Layer 3 of a small transformer language model trained on English Wikipedia (15 layers, counted from 0, width 128).
A neuron adds its activation times its output weights to the MLP's output. To switch it off is to set its activation to zero at one token and run the rest of the model.
A neuron's activation on a vector x is GELU(weights . x + bias), where the dot is the dot product.

Input weights of the MLP neurons that the questions are about. A number n stands for n times 0.0047.
n10 (bias -0.081): 17 -17 5 -10 -44 52 -12 41 29 -11 -53 -52 -27 1 15 33 14 -6 -18 -4 12 42 15 -4 -26 16 23 -4 -4 -15 15 -6 3 64 7 14 -20 11 3 94 15 -34 -9 25 -25 25 -15 -23 -19 3 40 -20 12 14 4 22 -15 -94 1 -12 -26 -53 22 62 -38 3 -17 22 -12 17 7 47 28 10 3 -7 43 21 -4 -17 56 -1 -67 12 -8 -34 -18 25 -7 -45 -25 -1 -17 25 26 -11 29 -25 9 -59 -3 34 -45 -20 31 30 22 -36 -2 -3 -5 -30 -17 -23 -44 -41 -23 -34 -31 18 49 9 18 49 19 34 -22 -2
n13 (bias -0.117): -28 2 39 26 51 24 40 27 24 -42 -3 -15 -11 -5 -29 26 -3 15 -10 33 38 2 -8 28 0 30 -31 1 32 38 73 32 -43 27 13 -26 -39 13 1 34 10 33 -44 -7 -27 11 7 -38 22 -12 -28 35 19 -63 14 -38 -24 -22 -29 12 -26 9 30 12 -27 41 -62 8 -22 -28 -11 -37 -2 28 33 -20 -13 24 -40 -12 -6 9 50 -3 -23 -35 -11 -5 -13 12 -45 -26 -8 30 3 20 38 29 58 -6 7 -42 -59 -19 26 7 10 -12 37 -39 24 -27 31 24 -3 35 -29 19 55 -11 36 5 -47 -14 -41 16 -15 -46
n22 (bias -0.081): -2 -17 65 1 3 -5 9 3 25 -2 40 -23 -26 -48 -8 10 17 10 -18 12 -37 -10 32 17 44 -43 -1 31 -36 16 -36 43 -35 -22 -2 7 73 -51 15 -21 -38 15 11 -55 11 25 -54 48 -23 19 -1 82 -8 -8 1 17 -1 41 28 31 61 -9 0 30 37 13 15 -50 -45 -3 -6 -33 68 -54 -15 0 -16 -65 2 -34 15 19 16 -8 -19 -79 9 -31 13 -10 -42 -12 -19 55 25 34 30 -17 4 -6 -10 40 24 -15 48 -51 -18 19 -27 14 16 1 -25 -18 -10 -19 53 48 48 15 16 16 -35 -18 -20 -46 -55 -1
n108 (bias -0.142): -19 45 -1 1 -19 -10 -9 -5 -2 6 -4 43 -49 31 -3 9 11 0 -47 21 -14 -10 -2 -6 -50 -21 -16 -6 -28 9 11 17 -25 12 28 -16 2 80 47 25 18 -1 -20 -24 -19 -54 26 -20 -39 20 25 -42 18 -27 -2 -3 30 -1 -5 -17 -74 -9 -2 21 16 54 -30 -8 -14 11 -16 -14 -29 -21 -34 6 -19 13 23 13 -16 2 -5 17 64 -14 -29 -14 22 70 12 -20 37 32 25 10 -50 -2 23 -21 -60 -12 31 18 28 -6 4 -12 -6 -1 30 31 24 -11 -10 -31 -5 -7 -10 16 1 14 -11 -2 0 35 -30 7
n211 (bias -0.166): -11 -12 1 21 5 34 -7 44 32 15 -13 -10 -30 -23 42 -28 36 35 -25 -9 17 -69 15 22 5 -47 6 -37 14 -28 -27 -9 -2 -36 -16 36 -25 19 30 28 26 40 15 -40 26 -4 -33 33 10 7 34 -37 27 10 38 -12 -48 49 58 57 -14 74 25 -34 -8 -16 -43 19 -26 -27 2 -3 44 -60 25 3 10 2 -6 50 -18 4 56 -6 -29 -67 -3 -8 42 14 38 53 30 36 18 73 -27 -2 -22 25 -41 -3 -22 -41 18 1 16 15 11 -24 -6 -36 29 -19 -43 17 20 -59 -10 9 -2 -32 -29 -22 15 -65 -38 -21
n241 (bias -0.103): 7 9 -21 58 25 22 -66 -34 -39 2 6 -48 33 -23 0 -43 -27 6 -4 43 -58 36 -53 88 33 21 51 0 -18 -46 27 49 10 20 22 19 2 -57 -11 48 45 15 56 -11 1 -5 4 -41 -77 23 6 13 -49 15 -38 -10 15 13 11 31 -26 -1 31 5 6 8 -39 -32 -5 4 43 15 -41 48 24 -13 -8 8 -52 16 -45 18 50 10 7 24 -3 -5 11 32 6 -37 28 11 -52 44 43 -51 3 45 6 11 15 19 21 -11 -7 -12 -40 10 -7 -2 -36 17 39 8 22 -25 9 -63 -31 3 4 -14 -2 -55 17 -18
n337 (bias -0.061): -9 11 -12 15 8 -26 -54 -2 -58 -24 -14 -14 73 -20 1 -13 11 45 -38 -5 43 -35 -20 14 -61 -9 7 -31 29 15 -89 4 14 46 -2 25 13 61 -19 -21 12 4 -33 -52 -45 35 -55 -7 18 -20 18 -43 15 -8 8 -47 -33 -57 53 -14 -4 44 -60 -21 11 -6 44 -29 21 -14 -34 -11 23 6 -8 -18 -13 -25 57 23 -45 45 -20 -7 20 -11 -83 -11 67 -30 -24 -14 20 28 10 0 26 32 -36 10 18 50 54 22 68 30 31 60 -24 -17 15 8 16 23 3 -21 -51 -25 27 1 -36 2 38 15 34 -15 -18 30
n373 (bias -0.168): 12 -27 26 -58 7 10 -23 20 0 -3 18 4 -27 33 11 -32 12 7 -17 -28 -36 -34 -30 -15 -12 -5 -14 38 35 -19 6 21 25 16 16 -83 -32 -14 29 -13 85 46 1 -19 -5 13 -27 -7 23 -26 -17 -47 9 37 -4 1 -46 16 -8 -15 -44 -29 8 -23 41 0 12 14 21 -5 45 64 -46 9 23 27 -54 31 26 13 -63 15 35 -69 -4 52 43 -65 20 5 -11 20 30 12 -42 59 30 1 6 30 -64 38 4 38 11 28 53 8 -12 20 -2 -42 -5 13 -23 42 -10 -12 31 -4 -51 -51 19 -29 -3 -32 -9 24
n377 (bias -0.093): 19 25 -21 19 -17 -12 0 6 72 -34 -14 56 -42 18 31 8 -4 5 19 -1 21 14 -7 -17 14 -28 -21 -21 -38 -3 44 -22 -49 31 34 -29 84 -37 -9 -13 -3 -10 -27 30 22 43 1 -86 -2 18 -12 -31 -43 35 4 -1 -33 42 -22 27 32 -28 -3 -27 -22 -75 18 -18 11 -34 45 41 -1 -5 -26 15 63 7 -30 16 10 -5 45 4 -10 -25 -56 18 21 63 -9 1 -23 75 74 -59 10 61 8 -29 -6 -7 32 -11 -34 5 2 0 4 -12 28 -11 -36 -31 38 14 -40 -29 -44 9 -25 58 -67 33 0 -42 19 -43
n388 (bias -0.128): -44 -2 -11 -33 38 -46 -31 -38 5 -53 17 -17 -23 -22 -21 -8 14 -13 51 -31 54 17 13 5 -2 -2 33 6 5 -41 -20 2 8 -25 27 13 26 -7 -5 45 3 -3 -18 45 -30 61 -34 -29 7 9 -10 -43 13 -15 -8 -20 -42 16 -74 -34 18 -10 -9 5 -11 2 30 19 -19 -4 12 -50 19 14 26 -9 35 26 -2 33 38 67 7 -17 56 19 -15 23 15 14 -19 7 9 -4 -1 3 8 -9 -35 -16 -19 -20 -29 -25 -29 -19 19 -34 6 14 16 1 -8 28 -22 19 -12 18 5 -15 -24 24 6 -2 31 15 14 32

Output weights of the MLP neurons that the questions are about. A number n stands for n times 0.0044.
n10: 14 2 -4 -54 -25 2 23 -64 6 48 -10 25 -8 -2 -26 -14 -27 -8 -7 3 -32 17 14 -18 -25 9 14 -13 30 15 32 13 5 -38 -38 -4 6 -10 2 5 -52 16 25 9 -2 0 4 26 -18 -52 -7 -7 -23 -42 -87 32 26 31 39 -36 -41 8 -16 -5 13 11 31 -18 42 6 -27 64 16 12 -1 10 -14 12 5 0 74 61 22 9 -18 13 75 12 -33 -45 3 -60 11 18 10 43 25 -8 -23 -1 -1 -16 -8 -8 -31 -31 9 19 32 -11 20 16 -7 7 29 -8 3 5 -13 39 -9 12 -29 -24 -16 0 -11 -5
n13: 34 -24 29 -50 3 -24 26 -10 -4 95 -23 -60 -23 8 -6 23 35 -10 -3 -3 5 50 6 -25 21 3 -11 10 -13 8 -19 -42 50 26 -20 -16 -1 -35 -3 -42 -17 11 38 15 2 27 -61 -9 30 23 10 -27 -3 12 -50 -5 57 18 -8 7 -16 4 -16 36 45 2 25 -41 9 1 -6 15 31 20 3 33 -13 -6 -23 -8 -6 39 31 49 21 25 -14 0 2 29 -34 -39 50 -2 10 -11 -19 -23 12 6 -22 52 53 -52 -25 -23 8 -9 -15 -5 -37 -7 -32 -24 -30 -73 8 6 -4 5 -9 0 -7 -6 -1 9 15 2
n22: 19 -15 -27 -3 -47 -49 21 6 25 -16 -49 -8 81 5 -40 14 50 8 17 -3 20 7 40 22 -68 -5 8 31 -4 -8 -6 -2 56 27 46 26 23 9 15 -46 2 -49 -35 31 -28 -6 21 -8 19 -3 26 21 1 30 5 -23 8 -1 -4 -39 -23 27 -13 -8 5 -9 3 51 -4 -52 22 -34 -21 5 31 -7 19 46 -8 -18 -32 -57 28 3 -22 -1 -14 34 -53 -26 -21 24 3 -33 -13 -11 4 -2 -51 16 33 -52 -69 24 7 -19 21 40 56 42 -27 -24 -13 35 40 16 -17 4 -18 -31 -17 -26 37 3 47 10 22 -4
n108: -27 39 43 -29 14 17 19 13 10 25 -20 4 -2 35 -7 -10 -2 -24 1 12 -46 18 -31 21 -10 -33 -23 -8 -17 18 12 -53 7 -67 -2 35 11 9 -45 -20 -21 -18 -63 -20 18 37 -11 -1 2 37 30 -19 -15 -51 2 10 11 4 -3 9 5 2 19 -73 21 13 9 0 23 15 40 -23 12 6 -14 -34 8 -18 11 11 7 -49 22 18 -35 -12 -14 -38 -2 2 -1 -5 34 40 26 -68 5 15 30 -14 33 -5 25 -12 46 3 11 -15 8 -26 31 44 21 30 -9 -31 2 -15 -11 42 -1 -13 21 3 -3 -27 3 8
n211: -40 -3 -38 27 55 4 14 -49 -6 29 -23 -28 -23 -7 29 61 13 12 -4 -19 9 -10 24 8 10 62 11 -28 15 59 -29 -19 26 9 -29 30 -16 -17 5 -18 9 -18 25 25 19 1 -8 24 -9 5 -22 -2 -49 -3 -24 -44 26 -47 48 23 -17 8 -47 -19 -7 -8 61 38 -6 -32 44 30 8 -24 3 -79 -41 -26 23 11 46 -36 -47 -19 -21 -3 12 -22 -17 3 42 -11 21 32 19 -39 -3 6 -7 -33 28 -1 -64 55 -20 18 -11 78 9 20 -12 0 -17 -4 17 -20 -17 -22 27 12 33 23 9 9 -14 -30 -29 -20
n241: -7 46 10 35 19 28 -53 -49 -14 -12 41 2 -20 -16 14 -41 55 37 -7 12 -51 30 -28 44 -5 6 -10 16 -14 1 48 22 9 9 35 50 -21 -4 -32 -15 6 13 7 -26 -27 3 3 3 -28 2 -14 -18 -11 43 -3 -38 14 -29 27 -18 4 15 50 -23 13 7 -14 -50 -15 -11 24 -30 -38 -13 6 -18 -1 24 -5 38 -30 14 39 -20 -28 4 0 6 8 14 -56 -54 16 -24 -10 -29 38 -32 36 -7 6 2 -20 17 35 -40 8 -12 -3 -35 -27 11 -25 24 49 44 27 -2 37 -15 24 8 -18 18 12 -49 -2 -18
n337: 51 10 36 3 -21 55 12 9 -43 -34 -32 6 28 40 9 9 -19 -27 49 14 -12 60 -9 -5 -1 5 17 7 -35 20 43 16 5 -5 -30 -13 -10 -26 -60 -37 25 -20 10 23 24 -33 3 52 -9 24 -30 -39 3 -26 36 19 12 -34 21 7 21 15 -29 9 36 1 2 -8 45 -69 -16 -8 -14 -15 -5 -18 22 -48 -13 -24 20 14 -55 -4 -7 -36 -4 -7 -2 -41 -17 24 17 7 -21 2 2 24 -25 -35 -3 -35 15 14 54 -5 -2 18 -3 32 -37 -7 5 -52 -45 51 -13 -31 -6 -9 17 38 -7 42 35 8 8 5
n373: -20 -18 10 -11 33 3 13 7 -19 -4 -25 -30 -1 -15 -26 28 61 47 44 2 13 -62 -31 14 7 26 10 -59 -19 25 25 18 58 2 -63 54 -57 4 -21 -10 -26 37 -7 -17 -27 -25 28 27 17 -29 31 26 9 -30 32 -73 5 10 37 2 -8 -28 -5 -21 32 7 -2 -11 8 8 9 -2 7 29 0 11 -21 -2 29 31 -60 11 -25 -35 7 -5 -6 -60 58 20 38 -6 22 5 -33 -27 8 11 25 -42 8 -2 14 5 -33 11 -7 25 -11 11 -5 19 -35 -20 17 -3 6 -37 5 67 -31 24 -8 -4 24 -33 38 -22
n377: -9 -48 23 -24 -28 50 29 24 19 20 13 -37 -22 7 -2 9 -4 -3 -38 49 -37 -19 30 26 -8 9 -29 -48 22 -2 38 6 11 -3 -38 2 -44 -18 -24 43 -39 14 14 -4 -29 -41 -46 35 -8 13 14 39 47 -15 19 -33 19 6 -7 -5 -32 1 29 33 49 26 -18 16 16 -12 -34 -39 -23 -42 12 51 -57 10 -38 9 19 5 1 -22 8 7 27 -35 -6 -21 57 -54 -4 -29 -53 34 8 28 -4 32 -29 -12 15 -10 30 -19 17 -22 37 24 18 -22 -5 -14 -12 8 -14 14 13 57 48 -4 -2 -25 0 -18 -18 39
n388: -24 -2 20 -4 -35 -26 30 12 38 22 9 -9 57 -38 -9 -36 -16 52 4 35 28 35 28 35 58 22 -43 16 -20 -1 26 1 -1 -23 21 -35 -33 -23 8 7 -11 -32 32 -38 -4 -17 -11 -22 5 -27 44 12 40 18 -14 37 25 15 -7 24 -30 1 16 -1 -15 -2 -4 -68 14 -2 -9 -48 -36 0 -8 -15 12 9 -16 -31 -28 -10 18 18 10 21 7 -9 -9 21 15 -1 -31 2 47 -27 -5 -26 -18 -12 10 7 -12 -22 -40 -40 1 -20 2 21 30 47 11 8 24 7 35 -41 -2 -1 -31 -33 12 1 34 -9 18 -6

Each question names a token from some text and the token that comes next. It shows the vector x that enters the MLP there. A number n stands for n times 0.049.

Then comes g, the gradient of the next token's log-probability with respect to the MLP's output, scaled to length 1. A neuron's effect is roughly proportional to its activation times (output weights . g). A number n stands for n times 0.0037.

"ing", then "."
x: -1 -1 10 -18 -16 3 -3 -1 17 39 16 -15 34 4 -51 32 -6 21 6 -1 -21 15 -34 -19 -10 14 -20 4 -1 23 -15 24 45 -27 8 17 -9 41 8 -28 -48 4 13 -20 4 8 17 11 4 2 -11 4 9 15 -17 50 36 18 4 -14 -16 -9 40 -29 -18 -37 -40 6 13 -20 -17 11 11 -7 -40 3 0 -11 7 -12 -5 34 13 -39 -9 -45 3 -9 -2 17 12 -30 -27 -38 -3 11 -49 21 -5 -6 -3 -23 15 4 10 -12 30 -12 62 20 -26 2 24 -25 22 2 3 -19 17 42 1 -26 -51 22 53 -30 18 61
g: -17 23 -18 35 -24 -3 -15 44 -15 18 22 -17 15 37 -10 -16 13 8 -3 5 -37 -10 16 -38 -26 29 -32 13 -12 14 24 -9 -16 -49 10 29 11 12 19 -24 -22 -3 -23 25 24 23 7 -50 15 -25 0 20 7 -18 5 -9 5 43 4 10 26 -36 18 -12 25 30 37 -22 -12 18 13 -36 4 -52 -17 21 -25 -3 15 -39 1 -41 0 -15 -16 -22 29 -27 11 -10 -2 37 12 13 9 -44 20 29 14 -7 -8 -56 10 -18 -45 35 -11 -15 -10 -13 39 18 37 -10 33 20 33 -7 18 -22 -9 -12 0 -64 3 18 7 39
Switching off which neuron hurts the next token most? n108

"ier", then "\""
x: 20 7 12 -19 -13 -41 -4 12 40 57 3 -44 27 13 -41 34 -22 8 0 7 -8 25 -24 -19 -20 22 -12 1 22 27 -17 11 32 -27 2 20 -8 11 6 -17 -55 3 10 -10 39 13 -12 38 -8 30 -5 5 9 26 -18 23 39 28 -15 -11 -5 8 42 -28 -24 -22 -16 -11 4 8 10 14 -5 25 -20 -7 7 -9 0 -21 -2 0 42 -69 -16 -56 -8 2 -9 -22 -7 -26 -33 -35 -3 21 -44 44 8 -19 -18 24 12 25 4 21 3 -8 61 5 -29 26 12 -17 2 -1 10 -20 4 35 -14 -11 -70 9 21 -5 19 37
g: -16 19 -21 -18 -31 42 -45 -13 -15 68 -1 2 3 28 9 22 26 23 1 31 -44 1 51 -39 -2 5 4 18 10 -22 -32 -46 0 -7 39 -2 22 30 2 5 -9 31 -9 9 -14 -11 24 9 26 37 -57 20 -43 -45 32 20 -14 -7 -4 38 -22 -26 23 -7 -26 6 17 4 23 -26 0 -10 10 1 -32 -23 6 -9 27 -26 -19 -12 -11 -7 -13 -1 -7 37 -13 11 -6 39 35 8 -11 -18 45 -4 -3 15 17 -16 -12 -13 -13 -72 7 -2 -11 19 -31 22 -8 22 13 -34 -4 -12 -17 34 12 16 -3 -33 5 -3 -28 32
Switching off which neuron hurts the next token most? n22

"ap", then "les"
x: 28 11 2 -4 -6 -14 -16 25 33 42 -1 -45 38 -8 -36 39 -23 5 22 -6 -4 28 -26 -14 -2 28 -14 3 35 22 12 26 39 -11 13 -4 7 30 -11 -19 -88 3 14 -7 54 10 -21 11 -19 26 -16 -2 38 22 -14 14 25 -1 -10 -28 -3 -30 39 -22 -22 -2 -28 9 -16 -27 4 18 -4 0 -35 -18 27 -10 5 -7 -9 40 25 -13 10 -54 -3 -28 -20 1 11 -43 -31 -46 -32 -4 -43 48 26 5 6 -8 -4 5 7 14 33 -3 37 3 -37 16 28 -10 14 2 -23 -26 5 5 7 -7 -48 -6 0 16 13 30
g: 3 -26 -23 -14 19 13 9 -12 -43 27 16 10 -1 -11 6 21 -11 15 21 -38 21 -18 26 -35 50 -14 -4 -28 15 43 3 5 33 -2 46 14 -13 11 -42 -29 37 10 -16 1 10 -11 20 -23 -4 -20 8 7 22 -27 31 10 -51 5 3 -6 -43 -29 32 -25 -34 -5 11 -14 -22 -65 12 31 10 -43 -4 7 21 43 18 -23 -19 19 -14 7 54 -14 -8 42 -6 -17 1 2 27 9 5 -30 -7 -29 -7 15 2 13 23 -30 13 12 1 -8 10 15 -35 -5 22 -56 -49 -42 -2 -13 17 -4 29 41 11 20 -12 3 31 19
Switching off which neuron hurts the next token most? n13

"ond", then "er"
x: -14 6 -4 -8 14 -5 -19 -33 23 67 -4 -26 23 45 -33 35 -10 5 17 -9 -25 9 -27 -33 -31 11 -16 -11 16 34 -13 18 29 -25 -2 22 6 31 -11 5 -37 5 2 -8 28 21 2 2 9 29 -5 6 18 26 -36 8 38 9 -10 0 7 -16 43 -16 -5 -37 -40 -11 9 -18 -20 29 -3 24 -17 -15 35 -3 -17 -14 9 13 14 -32 -28 -48 -23 -15 -27 -8 25 -39 -31 -54 -5 -19 -37 37 11 -14 10 6 -15 12 25 39 24 -2 58 18 -27 20 40 -5 27 17 -14 -27 3 49 2 -17 -54 13 17 -5 16 37
g: -28 -12 -8 21 -4 19 -27 -7 -36 9 14 -3 33 2 -10 15 -11 -11 -23 7 15 40 -14 1 45 -3 -49 9 20 -27 4 5 39 37 -15 -5 -31 34 -46 10 -55 -4 5 -15 22 6 10 -11 11 43 9 -21 -13 -28 8 -43 21 24 -27 -22 11 17 12 40 -10 -11 5 -28 -30 -17 -55 16 18 2 -10 13 -13 -18 29 -75 -26 1 -14 4 22 15 12 -22 25 21 6 1 8 12 -59 14 -13 37 4 25 22 38 -6 11 -21 3 -17 5 -7 29 22 12 -28 -11 25 -3 15 15 -5 45 -33 -7 -12 -32 -4 -18 -1 64
Switching off which neuron hurts the next token most? n377

"u", then " C"
x: 3 -17 9 -10 3 -30 -15 14 33 60 15 -26 21 22 -32 23 -28 1 40 -3 -17 18 -28 -17 -5 26 -9 -16 20 42 -3 44 60 -10 -44 -11 -15 33 11 -13 -64 -27 8 -8 24 8 5 5 -9 43 -7 -28 19 30 -19 22 0 12 -11 -13 11 -11 33 -21 4 -26 -33 12 -12 -20 -2 27 -9 -3 -14 12 -12 -2 20 -15 3 7 17 -46 -9 -38 5 -26 -16 19 -10 -21 -19 -59 -12 11 -48 32 0 -12 -17 -13 7 13 -1 -21 20 -1 22 23 -35 24 12 -11 42 20 3 -31 16 31 -8 -11 -46 24 30 -10 -1 56
g: -5 17 16 -29 12 7 -13 22 -28 6 2 -5 17 27 -22 26 35 -39 -50 -11 25 -4 15 -27 5 25 -22 -33 11 -33 -23 -1 30 -20 8 -13 -46 -12 1 6 2 46 -32 16 -22 -5 41 14 18 -26 6 4 31 24 25 -9 4 -6 39 9 -1 -33 -19 -27 -4 -2 48 -32 3 -10 -16 -26 2 -29 -25 8 -3 7 -5 -44 4 46 -37 21 9 -9 -22 45 0 -50 -9 16 36 17 3 7 26 -40 62 -7 11 5 -31 -8 -9 -11 10 9 16 9 -45 24 6 27 13 -6 -3 -16 26 28 -46 -10 -18 -6 65 2 21 -25
Switching off which neuron hurts the next token most? n373

"|", then " W"
x: -16 -6 15 -24 -15 -22 -13 -6 37 56 -1 -21 63 15 -32 28 -6 4 5 -16 29 38 -32 -14 -26 14 2 -29 23 23 -8 26 27 -21 4 -14 10 22 -2 -7 -50 -3 16 13 43 21 0 -3 -10 21 -18 13 20 14 -14 22 22 1 -24 -1 -16 -28 54 -15 -21 -36 -18 14 -2 -22 -4 13 -24 -7 4 -17 16 23 -23 0 31 23 19 -46 -6 -37 -28 -23 4 -3 -4 -31 -31 -29 -6 12 -41 26 -1 -6 -14 -30 -1 0 4 -14 32 -7 15 19 -48 11 23 9 26 -3 -15 -23 34 9 -10 -29 -17 16 51 10 15 57
g: 18 -40 -2 8 29 -35 18 19 -31 -1 -6 4 -9 -36 -34 11 -2 18 2 12 14 -19 37 -22 13 44 -34 -24 -25 -17 -10 30 -42 -15 -8 6 14 16 5 27 19 -8 11 -28 -2 -17 -4 18 -9 13 3 -55 -10 19 -6 11 4 2 39 -28 10 -14 -16 -2 -16 -20 -8 5 -6 24 3 -19 -10 21 26 -1 15 -6 -84 22 30 14 0 40 24 23 11 -1 -50 -35 -23 -13 -37 23 -25 -3 69 -21 -4 -36 55 20 9 20 -8 8 35 1 8 5 -7 -48 13 -2 -3 16 -3 -13 -58 5 27 -4 -10 41 19 5 22 27
Switching off which neuron hurts the next token most? n388

"o", then " de"
x: 2 -12 11 -35 -9 -38 -2 -1 20 55 2 -36 42 2 -33 25 -12 -11 4 10 -20 18 -34 -12 -25 25 0 -2 19 35 -31 41 53 -18 12 9 -14 56 9 2 -73 -13 -13 -6 14 -3 2 2 -13 39 -15 -7 14 34 -12 11 25 7 -11 -14 5 -23 72 -6 4 -4 -33 3 -5 -17 19 18 1 -11 -26 13 1 -5 8 5 -4 36 20 -34 -16 -31 -19 -20 -18 3 5 -34 -28 -40 -8 10 -34 45 15 -33 -5 -21 10 21 9 -5 15 3 23 20 -25 27 24 -7 41 1 -8 -18 5 32 -17 -35 -44 22 24 -7 -12 45
g: -29 19 -17 -18 12 7 26 -18 -20 -14 -27 -20 33 14 -33 -36 4 -44 26 -25 -14 14 28 9 -55 -10 -1 24 21 58 -5 39 14 12 -21 38 19 -4 -53 -39 -4 1 6 33 -10 40 15 7 4 4 42 -26 7 47 8 -12 -33 3 15 6 10 30 -31 0 -2 6 -44 51 21 -15 39 -16 7 28 12 -37 -7 17 6 -14 -32 -1 -18 5 13 21 6 -1 -23 16 33 -35 -11 -19 -6 -38 2 -42 15 -17 -32 13 10 8 23 31 0 18 9 7 6 -23 2 -14 -9 16 -55 0 -3 -4 -30 -26 0 -17 51 31 12 -23
Switching off which neuron hurts the next token most? n108

"n", then "ers"
x: -2 -12 20 -10 -10 -25 7 -24 38 29 7 -4 28 26 -34 20 -14 5 -5 -8 -5 14 -24 -20 -6 10 -3 2 5 35 -13 45 57 -19 -13 12 -3 47 1 -2 -39 -12 10 -14 11 18 4 16 -6 26 -11 22 22 12 -22 29 40 24 -28 -33 5 0 45 -28 -38 -8 -29 -16 3 -10 11 31 -6 -3 -45 -15 9 -7 -8 -21 -5 11 23 -44 -20 -49 -13 -30 -16 -2 -22 -34 -18 -26 -17 4 -45 0 -3 -31 10 -28 6 17 28 -2 22 -4 62 4 -23 42 39 4 35 10 -5 -15 22 49 -11 -32 -51 2 28 -15 13 49
g: -20 -22 1 24 14 -10 -27 -33 8 -3 -4 -54 6 -12 -12 5 4 12 14 -11 -8 -11 -7 -47 -45 19 -10 30 -6 -29 4 12 5 3 -8 -15 -8 43 41 -22 37 -12 7 5 14 63 21 9 27 -11 -37 24 -10 -6 33 0 -52 -18 -34 15 25 34 -13 11 -40 45 -17 7 -33 -9 46 24 -1 5 -4 -44 44 2 17 24 -1 3 -11 2 -3 12 -30 2 -38 20 -24 18 -37 -10 49 -11 12 -2 -3 -30 -6 -37 -15 -5 29 22 13 -26 5 -14 27 24 -6 13 -6 48 -18 13 -15 15 5 24 30 11 16 9 -27 -67
Switching off which neuron hurts the next token most? n22

"ier", then " g"
x: 16 10 10 -11 -7 -34 -4 16 40 61 2 -40 30 15 -40 38 -20 10 -1 7 -7 25 -28 -21 -22 24 -11 1 23 28 -18 9 30 -23 -3 18 -9 16 10 -15 -55 0 4 -13 39 11 -13 37 -7 35 -3 6 7 26 -17 18 34 26 -13 -11 -5 4 36 -28 -30 -19 -15 -8 3 9 4 14 -7 24 -21 -6 9 -7 2 -21 1 2 44 -67 -17 -56 -13 5 -1 -23 -8 -25 -32 -38 -1 15 -51 45 8 -24 -15 19 12 25 0 23 3 -8 65 2 -31 33 9 -16 5 -7 6 -22 5 31 -12 -12 -72 13 28 -4 15 33
g: 5 11 -13 -9 -33 12 -45 -12 -25 49 1 0 10 11 26 46 24 15 -18 -5 -21 13 43 -47 -3 -2 -19 -12 3 -41 -30 -37 20 -8 35 -8 10 37 -9 0 -20 18 -12 6 6 -22 35 0 37 57 -27 32 -30 -41 29 10 -13 -5 -4 44 -34 -24 25 -2 -21 -6 49 -12 14 -39 -15 -8 -8 18 -10 7 1 -27 23 -27 -3 -6 -1 -16 -14 -5 -12 41 -3 27 -8 40 48 15 -13 0 31 -26 12 -1 30 -22 -11 -16 -5 -60 14 -6 -4 20 -36 26 -16 14 12 -10 8 -12 8 54 0 16 -28 -45 4 -7 -22 12
Switching off which neuron hurts the next token most? n22